Layer 7 of a small transformer language model trained on English Wikipedia (11 layers, counted from 0, width 128). Numbers have three digits each and are written without spaces.
A neuron adds its activation times its output weights to the MLP's output. To switch it off is to set its activation to zero at one token and run the rest of the model.
A neuron's activation on a vector x is SiLU(gate . x) times (in . x), where the dot is the dot product.

Input weights of the MLP neurons that the questions are about. A number n stands for (n - 500) times 0.001.
n4 gate: 674262683323533440631496542605300252344378613466518551463274598492419328569556626593512467272388705437383728393542488539475237406322541583439777458719517442607337671576705491432404347334458614612517618638394496414500221642441142420736471390529275474295289496621343822479401601379627810488643116545215555525534596365454475496608732380685512403521551492306476657462390238661445585432479
n11 gate: 767158440472515634619651571492548407785378696261426395563500456588688350443574764290422614527434531563633484436496636423420370664504372414524899465565400617380282421472531145520531473364484592361512567528580422442500396350532552575548377679596449565492379356360141500468524583203651273416638579368488405560436531424633584373500455460569346428552440405354408651504193611218725384534330
n26 gate: 195469545255609687613585381598644482442877646446635346430589559491559349523445700509618500720430606672412541400576539423621468514385487061385709580604518597618532513697491431294429478527460517538514290098419443383559401587196392411471589464734381330560391823453617389348282790231387382516620442544443621451608482321284401213761518477723452639368689572559384627769612670039437613606344
n38 gate: 533410392389748433446475549566404439467745537595401312403529592579625534445513598685427545572613761451614374483492439722508277546551299464458463594584450541420265329955384470570541492691417849504295751525517455464392380462549384484419447314644252326683370430394645488549575706537668685470799463556492549397665792578605438521773706596584369603843612356311468492422281434484817376429381
n53 gate: 454632427424645749775412681500546504318682666546409554365345411638400679422296602393429262474679455775361671407347683550401535473586233669648648368485580489589306309515522578599684563477673401522697412531350429474388397578477596496390515416456500551252384477540400707401508382342533667510356264567608431515500631569778569416406620685279386550597584706512485671515378668637531538326447
n106 gate: 708401480655341557661520531563516504663476307472620767426449399632612500586258603516508441204484638571559609355672192698508248604529457551308532709577384712484468372664422549185567403644544443632714337610400406334476636618436725460474667496562256742611439540500592796265472444378388626551456635407562424492440508556527516404469500729565573436767528444252462601867448468659520307640516
n133 gate: 353500569793486493477367440489706398354571479783399733384653638651551368739548454421598507576521422443496631380478440456579591424596322437408151752445576511430722517586629308349666423511702627415304418511413525389250611595475717546510257565462609496559474540329475613757482378528552347556788543524542457622565338618475424367475453551518365561504590626602410374439482468586601587449543
n151 gate: 512337566370336527543093549504365564485336250143528679311477562504380625559520542603538443330410496716458797566627530445454367604508436666685576686664354345362496345269422374673364549519666637380632577461349470467457362512389519446507726565704534591274410527409373606358422374640355781493489630418662439377335508592428569638629535411301418504368585742363626586446458408419527651555401
n191 gate: 512468480496574630444472748448460516242591716273616613531492617608640390578574460297351677458262662658461435488821672330572439364410465520492472259731652625519504387392345504436453247560476485625593245321564418380435468342396508488481579704662268668274374328716660682448439456422481358617647532776676408640384610544575500388378666375366523476569632488354577500524380878643605239466583
n224 gate: 135583303584683606391412362671411512389567678412512561331369451592520484615553409320692322434402702733476594678790567524336231468512282355496337397549480685481411402773726442604413566753476550568468464435359586484366480769284435516295464364612528434459370520481600523488715332618407496471504324617367728432448642428516621336642647589435608564403665548166435360616372468596815407394611
n234 gate: 460456602468567500462585855339349405452360432577626226333616353504281735471413604419852692742551644660404553790699429451480405630272465591483436432705431591425434508476802492456440614285423655446570476380313480359549674537657533661308689282574480123392455472535383523407496387595575525614729500189484290569476730613290581286552533561459504439537662443640430555516472492649606455630608
n237 gate: 439595417652572358418469638396452346387682483343568403346388385627504487621720452474547685361624638573448451659583376425727540439487432196290639569593399457398385348928322513679199679491561206645527182567206325538544334456531799526208604653770534509347363207546465587483544626509360496719647683734564561631443633574616434421646638377349677334646653570598454385587474282770782513459487
n251 gate: 433442572433585287386320645458652410463575376454291525504716661811374688556521492391451413399553624554459521445630303547538376205354512865616251454585584521443445271404618457379479688651235560413441483444487672768293546589404395437449471508597446307452436492620538452425852525471431798771438646512586446571236739421681479458715385441606532245542571404504158435496249325734462580265641
n270 gate: 334363460583485871415551566390456752508692469405820456663469588512305452609553551311504285187624668465508339648587067416441560580646538353755390492552425523546536526587454545544430539500409344410504626448572616504452255448307277520345701421691477212386408516391698636634412555457435379630547583569310484381468438571636532279597580304399416551624595520403458700642401575480640611564795
n294 gate: 378401517504557675606592393463508512304430401483439517381529496445631359534539616346479264367615438413298241479403484542487773597551374455496662359428273697581496677563537461663327194576542564373568391517858635472576466206467420517453275538706323582452360609388416751617424771331309449573450517618471546181684364379743244328719457470457427441487588713070512533760374454237352386405483
n314 gate: 489342500465297482467450374549751305532539381390389522720764392603650551252631461776514479510514468616384601310696337233383428643515189493507595764392361594600633440340652478614402607382529493497349571627464521521529496576564564528586695607404315464357655507422382392472392546552610601604571553465444564443464731454269404432591525482482527425489418468594575618596621316685450632395638
n4 in: 421347925560357542426338429710390485455552548485633324433440328527523581701450556553496649354371563381270669485576500274334473462554441489608444478596606441474523536508555577477574666561693275353431605700739652522538092558500671399518519417588463473395117455536409658406489323329526442483556752647548526405613522711433534538474588660465424330519587636296427563523406575206690473507429
n11 in: 529613292582805391567443458468439430631581430671437428623472496704525420709636638411636606545654447606574558424471507504529456486584531440701585574500496423535402440461476482611321493582478373541616614533525549455547582140425565365679447732327286438297551446429475551375507635655680507598571425615528714475607609578381597493753485482431462536666357357478366316457253169265327615405365
n26 in: 362401668417492377477454479450538406421504315500634627578517399676345402491153612329435615516402686146397390437454373716433449555684435385619574417356219332666657366596378252283574150395387412619500433623513459605766483610488542533391330701484816714405419546583559492475335396475593521622475525561390159492600549212611404200529318323581516546310525487385624272225266567608395328330496
n38 in: 430613437530726685365763602463642562540430303396581440427515530511690455678542504419656668461424467409660214395541540387685568541170640384208276511534708511547466716567241451278515406459578539444519463508533482496736363673485418633686548737418536648420492381398648507341219408453450643618625552377630448578470456474558489567303677373519382526470415541534336482530463714604422697419393
n53 in: 504594596687473576669486392152642355605419653369504425427577454454411648395591353528510476490490507497462676414543327486511612479373658576782532528600564677875453433603167529397559655575610500661622638590486670483554684540553560419569521652353601482526579581547599214405264454451623331568440458462459609542507392542507489496503586625644476486589791553493415514613291623366347432430416
n106 in: 338632443517585468510672462524291528745444490419580368241566201687288768536514430244490583615252434403507446475433486450454350493482609576655427410454662462534564450648551442437438428447461490547710637134500662517635556543363514489546640528517510670377418493443627574283568461528698557452622388404534440377560507549452504296646586674461412489621412584364291500338289511669482528350622
n133 in: 574333404472195435546320294409539579507409521525478511434483571486571543442573469539680538391472374423608568461511479335429504493352438753471654517564543438455661553348596725627552662323390520503439574356372316572346645586292404760671634532490524453657708387439557611433364232382195601642637567397528511447316448366375447443535453286568367518679390468590649483673553535507682333668560
n151 in: 449684489354369381616420605740448443507496759489576570468569685603515519459534511533210608401690247522597600489217536396226519456448617479567500692511610443507222510478486575496457514339566465566533715265500521475385467619529588678214264372776424466538556482441529455646618482464528559507616671443493730478416324529371577504543292507478648555448449540738493258547745434540282526604638
n191 in: 449588688423376631351426880550508489662496764372439689462608516461523551404680458461489273541321389343737504716652515654504540582313220313468273427358426469693259617453243612383385504644496440364476419448617561541398593306554398570554639372496657672215603601578555541287421574611477615642380353273781578453523198418492488492496358551468477648409484784512455481570504450601669512526438
n224 in: 410717449395371480430778488601441335438516697594528393608298437425370380512649314742891477662722810508523504318480370536402663551560576673648651547635528604854401603296568761645354565417469417570524434516508581644520249556254484726453562367496631436423536496690461530605242496542470365343500477717335527410669592445323469379454687476349628547563382645552481435426473328625619571537601
n234 in: 401403645655471488472413541748744522711339474538693585318414626656462404380232740220500380515352489511407627496675415527515357599318552489643545676331496604618381571371688628310325493428595660468020300473546574621511580566568473534567492576478276453535642382417534413576538557444349435711583644607596519420405589455612458678522323466573705583611664644411573330689530602648534675378504
n237 in: 621354434558455183391667623446426185542400489585480520714527449640402713361301573380287335399359419358584614492442287362585449523691481397591612596657329214613461635473492488609580421664508634437543705662473447609504698729643453678626562465515638500424421768581453374415445237374481551649600388390360210348352626477576516508489468602753414488300453671650332576422298539391512598692388
n251 in: 382387473617522415739386395466389455436383755527488365350304565813378535648566489432411229441507609489414631519519332481435395343449618716558526368593580395530446550340604398580597222389378551500469344492588705692585607496549619401468420630504556406527577283475531464432554253515282330538591432533571322710329414591582366454706740677485294633527496587740299359534332367549446293428840
n270 in: 800581471415507177520404525578618368486468282525393511420620424404461308303496398564524546620399366549409637450403650496568620575241240500365458556652464374545453366361628474311402576500543343645619585409353430431403596442400554507566465436528388511320623282392643436468489575518645656396451355528584571350628605329343418461493308478424459593731286283272390462368596326553522228527479
n294 in: 574398552456500583341533271438385388753518402548389478308442392504285462141337668434417394486572413191395433366515251631153391582485403486368442409399474232608362361548564530566583457352371673636582489301589399429463367455331715797521643441511558587473582518612456307529507695587546463577376573374583460415371391463496378592856448533564585618463459482586617500412574386390437533469515
n314 in: 418567507524705649596606540402294483368459584268493421336615410380287326322308564595597497553470453476614303696459657493473549414427351614629547395476363477497258535480513500456530630503459385410683466472538490526459524528333404497551334640447775444356687346652514623517517588456563476425514313490480316408490517442708524585493528428389398868376469439257300732445432588490503469542412

Output weights of the MLP neurons that the questions are about. A number n stands for (n - 500) times 0.00084.
n4: 733517474288462359392406424565491474377553563573612577432604560542492352436433534657445478505546768564613564389371641511712428577326276565562314599373410431626318444401345550574878504444543390385681709492483751628739454520286780288500826631100382602504468620743500600516439650344807442346745630592484812476162308439179442545746519504441534601511747624471597573509295247481519550590434
n11: 527577661741309642782679261581419566735381534427530395707487438865468397587739574302334449428568723414463404598341538476561513512434518595360556694387463591463448482508418393354495538492445559518573658473468500471456488449433492508576430656257201317694539650354262754507569238710323360415655574595614324336781626462363774609532374250343717488489384664574302518435650327482500488187492
n26: 412761569487367522330569317461514556486447689791496518149373412301289780515365630505564257847341495449563388655664685351496490617303573658259961565469818360425331571638625818688627433445562600639257608438429433405310264575695465275841610444505251633570534658576674657445557805500356577447553533393616434447491574382169630553658638552635524346334414630430422739316643709562571496780295
n38: 661526295394457521540392690302738774402613318598282368404477304466565545606508517560484473558619447375425565434547678321446500426574333329355201408533775632496226362899561689487351392578496598579520883517378642629462671291672467409627640428250474302839610428603683663437504479568574689377639250444209389459456574425791521334481260487528423279534436512521543473561610479414634173361464
n53: 704484313337465489555737459620437326695270317418563541675333464612359338462254330527438667513543645732777552602304330624479438504668455317539731619511580600616605500413294210544391463370573610542441344424450477447407403515541582504701530427695717296519558452424552759780602500418444304874495600493607536293372428766377665591487375335396598581400488297372555384713604422482647477397610
n106: 416483760563467540534479434488608391139557091350574444637332366574645449651439424459658478551742435450538496500581466566493394326662599618425447293464216398424566385337660477773543496608349715522649496717472580315447467350583468280294659232152615488655601485477465485409630667430458526365466627675543745624380589419355122524458515333504530664735373602492492545834641348651629443567336
n133: 534532518519508391777436387706440798722450618576407416470496585303468507428422508195164541708295768600438489546526611543472555402314500274388547548439515744455274469701407485463316479568574417603609500496209485652473630459424538236457454638488467496431517556478481481358525414520536471409505512709605261297537854394315781611788472746540652516416810579584211529668432496554409655550583
n151: 640451364435756571608471376333598373659542569192390306750422717452609386838592549330519293428532628260466332496659357473561457527318732269548517199598620740430544554455742615425519560329459277557366405813532461429636528405553686406915504439332550504621642439687638414611659492577409343725533310652576223418561600538401448383685461208329522580453472485422443664581462496426641433485428
n191: 584513508459378428712518436558430579586463832421749158514505703483487373491748465274520400563534373544492364210145518529454209426512512416555547456785484531625526423346601679460641733517489401241825384357288336482612647592368504571547838524626563653274712454512615310448469811374274286575465708745529523425728402648505675538553199688312620431538680410613556512557615582433432746348622
n224: 759346348521376625362353612639655424587449603471459492439373241334579649448660661518418284387496356473541333470510240460378392655685527634796401661683798468554663495344170379536403380274739647548726550662354410601530430548569479610630652653450464389458444632455479192508260699421487468239525662417612281661368571645515383321416664332309181552597404658351447619646688447576194840225427
n234: 587319614533634374295643450331716762455414432295439388491445526628379317357233413311720733433534592695559512421650589529565564656385618588394542408479560588412590371678334484655291631556358491808284615542618391603538410514470393724533558383232518388310482306651439393445431475757426590508510263823338464413379463766515677496380523149619658530694288244550363550912337620704398639452590
n237: 551509551421420315848482523280597643518703411165413559523448335622372446476322692566348739564452788584707413585605537500398551186765554563332495428585427459595557676291246379455749574598399367338400730585556615486348675296603542572521597512637618531644280660443446469306496301447052495736485437545715258386554083518551712640608375209707626526543604475432285603629329723604508560308363
n251: 545453489408504739407445393613504346093664657524722447635527393705280643414612697597347720476362771500236312843831570525436513576464373393381486289480406405305475402491355415235583527776364592459324387492471758570529575473287326386395496330426647737642612582688668455403587570626642544557710599555794531447524468209653425679453373670535530354425662604638449576509548517323597574321619
n270: 594642565239357536524455406683365553672372336523649601335509389818561462357340475172693559708629756635365677575425572564525629388585342463578483752602455624400536059467471574371467363586521297592465537539377421323488343391444453418487668184698613488676414421229342466474496428516471428795434645313286378309610565613637364285500648441489609492601572615434630394529411363452589226459293
n294: 322582580318434552352364561296162616313181644484539575513723442634336419513520313484504299454484445351504484662580589733460692434653460300612421692322572638731296623922363192466443526574288355456457441548640329406423459564404390405372311412704538446457544424568469519372331403802425474367685596550651691386450548454524617607285580305553537520464229709314475570740539541519508412536666
n314: 560341620463667614306680553329636335540569619367515500446550331404395544633611496674587391461450723566493529474534444581545681633615531674570483701436536603591276543539382422596280557480490617215478448541451387488443431512530496481331403435564026465511698466299371619546628359376579581700455551329183556209307496344486614470591555284607863619531385559683666524539573615429294345190585

Each question names a token from some text and the token that comes next. It shows the vector x that enters the MLP there. A number n stands for (n - 500) times 0.0075.

Then comes g, the gradient of the next token's log-probability with respect to the MLP's output, scaled to length 1. A neuron's effect is roughly proportional to its activation times (output weights . g). A number n stands for (n - 500) times 0.0008.

" ", then "1"
x: 765547419526428547337459361571552533483484331630496693404527479609540657463382496597523461534591491568600688475342396609611379407688495430336482712582501385517613413372638501358653518580328343314485685457595432558476532510545615326726489417398383506390287479576475429456479395635475528521255388527378503326595608538541555569500410271383423699572621569506590457312753480541617511629546
g: 579327309522584434683283488667440430529445491555447511545538648519572424644530501508255425552445595610447529645390388515720560455602497436529443655533545774517747461311473621500724571479504596581543521415666418540583475527464590442563357228543824525626521611508390591437563371626638451455411433563650420488739537606432178568411479605510540596542490312638409607356620389395460480432426
Switching off which neuron hurts the next token most? n314

" four", then " A"
x: 533534525525540584450448459591299560464477498554514399572297485285499560596383637617497475576605568562564688600477475568536434479488325737432537267563520465566430568424709434599362462604588549508518516434366512618567593575564436474687398636381516326567710526591508548468602444506470502288279476605375405606766613474523602552572693471342418569298579307518627375332588486509317326721346
g: 574656428576402286430349545571435623421443386726546534550294351613372492411519379569759517415285375676289397213340336534471663505291607496347419460602492541637456421432327556369445650459723439512472596483442513424619568398484580554568584463497568502601461476491600347475464322803595638329364556598675594383458475386560484334487433556593596508546330638613527546477540600446405421428458
Which neuron, switched off, raises the next token's probability most? n234

"ents", then " were"
x: 517555336618351631375528437602579453711647283774412518680409540530505411482738369475504632369557578556500512399295372454578257428754584541349513628494528525491626419485557350528580542609563623489435449550498404648388547524488479453567544483272278494405696569486356545431498481500487494253532487497472534313632609551534547407561587512387512487439592485489416492310500446449547425757459
g: 473387429497453395610480466783210528609541363519443555481471733597596394463569562372343463558424462575597399649528583487714500463277688587445509606602503424617590380585724765375447417481368573364583544552549547496377409804431442525431468671590592619457412445469442398472328589538466630576633438688367481523559812608436655523500646592456511654421619554476663366547567686632542504413463
Which two neurons, each switched off alone, lower its probability most, in order? n314, n38

" for", then " both"
x: 621490504581637505480506517503640637646489549554509465395545355555439401532545539529514564452558496392547463458420498514409540541518380498581467231456458442411478444530559344584574403437573435559597642659386402590442562402563493454763562488390403443398658624413524551522449541676484458229589362808430504444443525492630531436333540466437552442451642504514293527423397443634445379763456
g: 646523349457549394549476369487241389722430529528480543688486602627440573356613504456601595251577655685635450620538391546453347556531488434542427424401592473612450487504438528350730489738478407370540482499545574410381674553642479527533536470340245610709411547587403519601556530429312396540772344540571670503419325477317610519485521483483333432479410364290541456491360448623713343372368
Switching off which neuron hurts the next token most? n11

" (", then "N"
x: 480275444420562593443506579423563491300263508478489662491494398530423527496592531616476559678330463500489273552457515619586559521460440746410456465392577529478536384358572383585526644849440387624462748610419461665357523418478502448600351496370399345557351546639292293356282431597540495442407460572580489510592571482556575678417450456513611463648617432398451600263473370501679481598557
g: 591413542410550495605575451436509481536566258554601583740565630449529465456697480523465482498426411419294591411480515416377380559625579458489349574634604599788600629477460496469469410541594710428520505618355353586500508377525624861537356541544286456540545524467465521527513291702618549626280435356513624547521547721210640285629477571571431527312663427510622518303497579463634471481607
Switching off which neuron hurts the next token most? n251

"ri", then "ors"
x: 854479343435406340501415294773610450508500538405685434489588349495536609570410676501621540593575557465278638442681439635490508369759536486397666525689466709507252513310536742372480535499364334579404481369649429471416478492331409360498504536557624671546463365450493489493497584532456342402338556613747624509554494472476615460243345419310540381294625765493517356615450482527433448643483
g: 430460576531582557562438646458503327371453504399826433583541539558463583396276425565398409382509616635643572581485345554432592564452433409478415741505571532630447512635480300379309703410591404451423451559500477410524568578364459532466357229595713642479587474527781517557417584589516346613540474480374436531673379305483550496354496499380469416475777433588441540431597509241426245291446
Switching off which neuron hurts the next token most? n106

"ies", then " with"
x: 660371266480372413319571546500454304621625479639621374513278475562575593387648532555499578473539487482511683515384401583472276433768619462286596461603609487435387456636582346663513486561570599560368639497663460688384486375607323591587446455457340485482624555360405521495430497539417603246463596523504312275478533552503579412440558428428501543351632507427527542529459449472498621668593
g: 506519490414604539395506405686452282346564687248293543613704374458542362379402378401524631474338464433580354584539343506615249736528571459427545146407610564496378366651319439606475526391393550441378519611618490483452700516327635587496459503637488479559377293520420567412545440480410590418554391551530536612386509519421673702539546464528464752662495543388622541648492502510658582592527
Switching off which neuron hurts the next token most? n38

"ly", then " been"
x: 746497378396397646443547766584565390521387486512723421685303266595658671502571575467520442508571546461529419500299557580509523614510418563427516450656531406493390491395456210629749426337612680384598440364396435542515333455356399545604387641380737328359548481541452537356585410458629599372523549508399388311634480681503601616514517460479411503354328350598427526545492371531567440790533
g: 459625498593516473579571532797618611387504545422517532436395566338427468641546466528576545382597397359547444546499523392436453495517576439568604326630452807558576476404617351496598536671442420429548455553159537366713567463450405603469381475402444527438361539567544461445426481589604529595324229480476524579739731435264573630390495503299466519482532735508407603304469772461603284365433
Switching off which neuron hurts the next token most? n234

" the", then " members"
x: 427527547515514485390556565635509519367437544617480484316516598448377543511448637472410484632592428498431527528436524506486510431512425474439510486505468470565721472414540455475473542492476429510546447567501420635523473487519576507598407499472494537507464534546505492449501560474721400101571417584451453638520690501645460427507578516519600629468473618414406514493487488419519452769503
g: 429526263447612660513432685560379664528573400544334579550633631645310457555444679592700360190573533661586515503455522399453246631338351415571469575612446551720407577639599365543489294421522503420538425394441520343384321385339483475390300465591268432500457681503539486555471538419426433552617428496473373572616560338555368511537466593570375228570375404466599572393452597534532317431452
Switching off which neuron hurts the next token most? n133

" W", then "ood"
x: 307847544434478422540677493436536374541596501604478438542304438558571481401429543576488486572547324462518442365316440550317756528669411646256565484590457311447577531491566396419549482286396520547454586471398575519582518536480691509859564493443684486554538771554457298565546438579575594411492561411548602516637514606607550466468402583552478601397466367465502525469500415562606646367510
g: 437496677271522389494442438419398453612511531389326426599520546379593494504543406841536532400425383481614828639575429552656623599573540580476482344443545546584331391654445327505470540517490440469501268500270268505501703431396367640551186610514603602430636533469595571655618475622590417503635577574463430524386545556576476618630438450576482515536539316491548318384543510518555180615399
Switching off which neuron hurts the next token most? n224

"n", then " L"
x: 613642500367306231562541537510459576562500551378435464647516458431714711568504603479550462531449435617473518397788544539485507610735526467138452615712509351330406434555383662545396569536344448421437484535302706578516378602395487460737462584431541512484488447420337460605415521716409611304350700578683463586421375436533523500286534464417459599451558522621588493577531433398641484471417
g: 504551326573570493399420446466596456583510384623653510539627363651695267426667545470577500539227314353430429213451560468432418489565651661540445432553483391414419381345640623573310523589605607492468503602490613519659497676574465489456580338420630241583706308581331625384562321536538554347556568464436488453560503497551336380484545560556644569392436710359509583336561412611403295583315
Which neuron, switched off, raises the next token's probability most? n106

"ater", then " Center"
x: 528502606328446710427516482541640459598720454520530439405266389663648701430404368587634511575520409551374557471452463593278619784664821490297508518787599528504448594597471438532437465506552519544485524634276354750588209462244444480583522478399644464471702454482496505431529494462530649435418528550462411431424570637529516607226471463582620698697408572407608625350459356487535485777669
g: 430573590430506580528243428655417504540558461415297532725578655598531638461454417391545462581390396423282666310537635357492671413433497503477474544409681651520585552637472670531266469466252468668578358586519582488564620412586452456463596496716457753422413711411367528481872456671535379482321436527418454511509627353536405336502509670507442348506615421581528396638577467429417447433431
Which neuron, switched off, raises the next token's probability most? n4

"ed", then "m"
x: 394492597427507656534367524431679564399757563686513505632530428403534390445384464543565620656351522433547435306587390584642595470518295315491452372548482584533664379408462698547397569364698459457539596366475552586510340593317319436513524507509406282399546449311801539675627554357430739276370583552510461421556392448545533468350382421431576684835473336548590512472545489499529510522515
g: 542501568469450459510491546410445375417333538433335666512423341392602490555436373319499422412325525515342674752445475385473579689570300540749468597396650330600380437533482512550508428576480580630431480680522383638473318559668251373561634505388402437327477663466392545445456388366409444339740540444371389505439718493467162688524686340519535408559437423532588389431487429589557392572477
Which neuron, switched off, raises the next token's probability most? n237

"an", then "ied"
x: 373535459477600389565605508371297582574603407439473400383560437513513299485663568477480346748542541547717511500440436734575412379590362351259533533300483445207359384662477568465585600660397520556583641523300522454718508591350574373540645419508476648527644345351496539597481762608502588334434447416647513500509530541597493568835621394305492599650655576598425494298429543516465364531530
g: 582533507386496480398506746604525603439484350664426336482541220610521537564636464503500321373584431476401668566621480604495501800453591554639545321441371415472321489519782639575487606414314361477342614595579571434438678547493440558418677749365616510403370684672446570487470408466593407530491725573612384737648646532615565467403627351382489540563526521661472482385469362612476592517453
Switching off which neuron hurts the next token most? n237

" th", then "ose"
x: 538378382485463513497537650534402301497588662756531361775275570531440481654423368421448524563527399217483468625326317588501267464584528413497489483365440539570705556393417410548616582597568357440513369733345595504515357337647417592578559504549510596496472639573660398381296457637475542472385568528440650486713670574515426302222688477416378701278578270580510448301572613509553771517578
g: 632392683468520517527444309596397653528510436580224311445640564421397473667545613413704629612645506471463631502635457374421321455438597374159616395270389538530498462590526419503437713392569541377513501310660522508604266420456561664511431464504376462700413585592557506658591583516626481623515470535562533428577525327469544323449556708521634510481368281367595352302449543417393373476500
Which neuron, switched off, raises the next token's probability most? n26

" play", then "ers"
x: 498539428459559523467454477564334457311511554331349463464162377363456522412544623552512551506591623574497453634396575546277396426613713430551386491516454609539364506346533450713401507710560460508627421372545572746588649370567456574716462483382444390636443662579450473452420531650432465216481417646460348464630537522541559562408573444419586458423675552621608493547561519578395493585466
g: 458503403489666324795331607637342671504671505364464587498410623488444601319407513343566456516633527521792477435701418437440436421353491364293695768588553408459359559485671606459454541504372420325535627615348438393465549598561389554483320500636409363668484523484490428457629539581522457570550256632526369389490493469462482414532380384702548564348567422500606494487503515479330226537642
Which neuron, switched off, raises the next token's probability most? n224

"-", then "ident"
x: 437404226596616480419484575478573481234309531718441422582283431566616569686423521509452451537462404605638509459504536570520368508462539582415713368411658412556504471487680226536643441539457470467521505560448446653520384617467474508684630239540465434671424570519459461337485554590410576344508616714578582489720413494653489453446508309401507521647641408422149405573593565462642523485472
g: 493569518448542399366463364518539661635358618509463468437776487830550393487555464494493657312703473767577365654547516327346396560486364375392622678309415495376550506485590398540472488478616460337527511469445742276746699525359533419494554579496393560551436541572622405377478560468681333604415450596408660432395547247508538313498512359544319467577637450447518485521500468317491432597438
Which neuron, switched off, raises the next token's probability most? n224

" k", then "ept"
x: 593620488476467549583552688606490536526655450540415474648179404538310523507543443693388486578590482574542586543341530520567453459624458464559592297508489555663565616467561487366671523663405343564580698555425641513405504548666455488741484450516480714640382415503434294477332444657428459523413451665521498491692513426585423485355582445498593582314333541582525270389357634409514674671459
g: 588587549507460311673426506506451582691761275271578626532352382538645515535307543199327522514489371414644580597579384407545373608542389599542536509622579482520405520590472477576523470535489427548526461582576496511424417293391612475464536297526494483404322396486493519474423628655379444535622547504347470606526540386397556548459615656312575618317560655625415589708258640746306277551401
Which neuron, switched off, raises the next token's probability most? n237

"her", then "s"
x: 501228539342404532593515504635307601352419314586392509418511415586618499591391457623540348428493264471421617534432482585460715367621652686620205476425509398408661477482382629449368489529586520524336447627353554658577605579497669440475529553447600407479552662411564546450570463552488568346555608468362378392509515556551350611575476471255656496487354157347635366445485414533537690335423
g: 432532513460578363628477494474584296547219462438452481366516460241473455516349337598678481457429501602376303453703728499482627686366346595533487438311394290578557472329443603626429481671695408449428562285542596525588427446469604433293494694472558683587338683528378402530355471513516536542689587643349346537465373671364333531527493494473614563479735424612522544421514431604593485539572
Switching off which neuron hurts the next token most? n151

"r", then "oll"
x: 449637445548606491474701397548528422428756494553770390467453359636337401297474745619433378645322388512505214697758389638544472561532398303374418430482619451449157511660463581426703468481475538477423455520442582530456392532407340548528491481547491577580570384573586521487490427483645429533541298493557609419491610417329346390209397402428682309353543416558304561229332506403712668550416
g: 631562545534539446517387559395475395564569443415541482548469469400573399420318439424424473654425704318341497759308624530506646602489607413452574379457537584496543459499563580272512522464624676491393654494477674582379724441553145503487550715722362416563441524506633601651500449502417504459526381423413197474697406463524413526468451597594608760528502546462526631326304577610584236405551
Switching off which neuron hurts the next token most? n38

" the", then " C"
x: 452527579500508559380555543640479493388429499598492500332544589445422552506451645450432501641602445457437541515392526548513555453523417459442488513532442466567724460410544469464445536464508431509527445521483412642490528496513595484601408500446521533519420504557539473448479570528695414105553385562453462630568704454624484451520554520520598642450487626416415542489503491469535465784474
g: 511607413544544249572468445622433621566531332600660628493402403512491551547587336514563596643400539389501336267593592549558653396498589609474628369668361424678361505418421568459459432568531519675395475495572378618542628586496554360636563414405745508416526493515559474517602451821512527533398416474558336227456408526541306572437706394586698583435492630575415616539788418498543522534843
Which neuron, switched off, raises the next token's probability most? n133

" /", then " E"
x: 559441556404454587463288627526309368389486496511528504628318507368742534420413397667531458579449318277442504507339646648681477410448403738541498535549569524467526428271510322775536565483657458620475694721548624600573542426504565480391513408685677504276274337540567408393379432673626440417653502660517621378401251436468402586487579425593465311375561563401353586379568390506596542646520
g: 662522464577497278556406406557482475447525524542527526346479544581558587457369634645532528407307521361389444180706493487485667409435509662567541371388688358699338472386532672435585455410425414518560495372460523633321542674517522553498708626428585571458424583533570523424318663657607668522074588634294533494474446429595304401532610571541462511574395456362499645530403673342617446497494
Switching off which neuron hurts the next token most? n4

" at", then " S"
x: 492522744531563470446484380544473612370476491609573321677401569230415532517431622691631503594531552421362467510389507433485766567432319396532364270592537395522616421485401447511493368480576521571559453594556393553464544407581443405692507343218289506476551447623500479427423448564479386269617441595415397400500496617505490373638522366375584526301629577391442578420312480614581430647466
g: 468608600435471296532342496592493241380575462685508526536382640478308558370466639324525506454461405417454389328616628508592458500506458762441609549405414539468402522417447454360389426586338455604600722614433553297479458451581537421493325557454549665904626572522734437529674422543665641507321639369361601588526406402552450398578535476586608538441499679475620453406783531570408555450590
Switching off which neuron hurts the next token most? n234

"ap", then "id"
x: 424585545456395370522635544733567463534393435332546650725537486391541527256728528457564518275438446388584411515529663469749803478481575505547590630686553430508604617236383445442599460609462440669587741441567541473337497461428459415465414596587625340423431316353627496773456651576466513471420476685343523483582544343636601418516340477485508325472515203356545484441396535294413480549453
g: 565545609480532778521723352582590620560594549527610440560620450560470453300587466563417519578548234454560351459320598388462413320660426509502590533441283345414635584367472524613615532601618421430643582306245520278387693614369572356376542372340668667417429449569503445569429605493652493665356492429450794434407510535529613529615391469503489515265516587607519455539538578369499474333625
Switching off which neuron hurts the next token most? n294

" c", then "ens"
x: 473482483504682583533517472481388552378560378604691445590415433287489330461400465447433428615443410575488336532642472462350358649550506471566598464576446532545721535487452420412544363506575390518553562527666522575305654526490412486858560474310425453441507435668565391338642490840614525476327603552519608422650483550480351388328553463455567486240642496471723678414498550464676640494435
g: 483444573593492464496241535509729521495410504350600685399550535650526525664665598540608407447633485251373601397582404421518404463571327433383512671542587592512669485434637557481522620409624593468593475492489452532454452580327764318546379287414589500459306492524382407610492453475410757578399502447488533340546436515656326224613447237327571470514514627384527387545537528792445383465667
Which neuron, switched off, raises the next token's probability most? n133

" of", then " res"
x: 605478462591658669501436421489547631631538515711412367403723463476371621311482384663509478664491455459539562488505484715588724457434458436403533487537476302488677377312495386539380453552851506413412602738421400525478399558480576466588477401371409363352727412515500504465482377510496545251592244597492437526525639426605560568583486505356620605509500637524408584493431455641607224518440
g: 412499265358391641614414368783479625594737420576446534362544547425338453461432530432391461488648388539319309648535476572523347386543485573521598498463346505428525528477399409618358569361618439451485467620738380542404488252316646508431325512583639587343469306615435571357424371517461573641475434408460644561587402386309444383505489649601511661713444495577554550433725760460455485550652
Switching off which neuron hurts the next token most? n38

" the", then " "
x: 446525571474547551372519553649444492379441451605507523352483574439417552469457677502451548645595439466431530517467518551474513508518445469439479476475421470555730462383508450500357517469473414491593391518465419627520505476504572429629434491400495551516393524599498488438519565529670408108543383559493458635520690493619510406553575536499575650421500568418426577480477501488561484731470
g: 664456584495580481645630518579669263668376492628546813580340420511632490352527337678598531625384574460470558419358414632587641578512615694370529519409383444361625446403655580419440467307534579408633688505591539377604657655407634525548666390360615431390654440633459382567647451440415557556546537706311654277495340505461264580509536504575480469331582577513341623467525523578569410466464
Which neuron, switched off, raises the next token's probability most? n53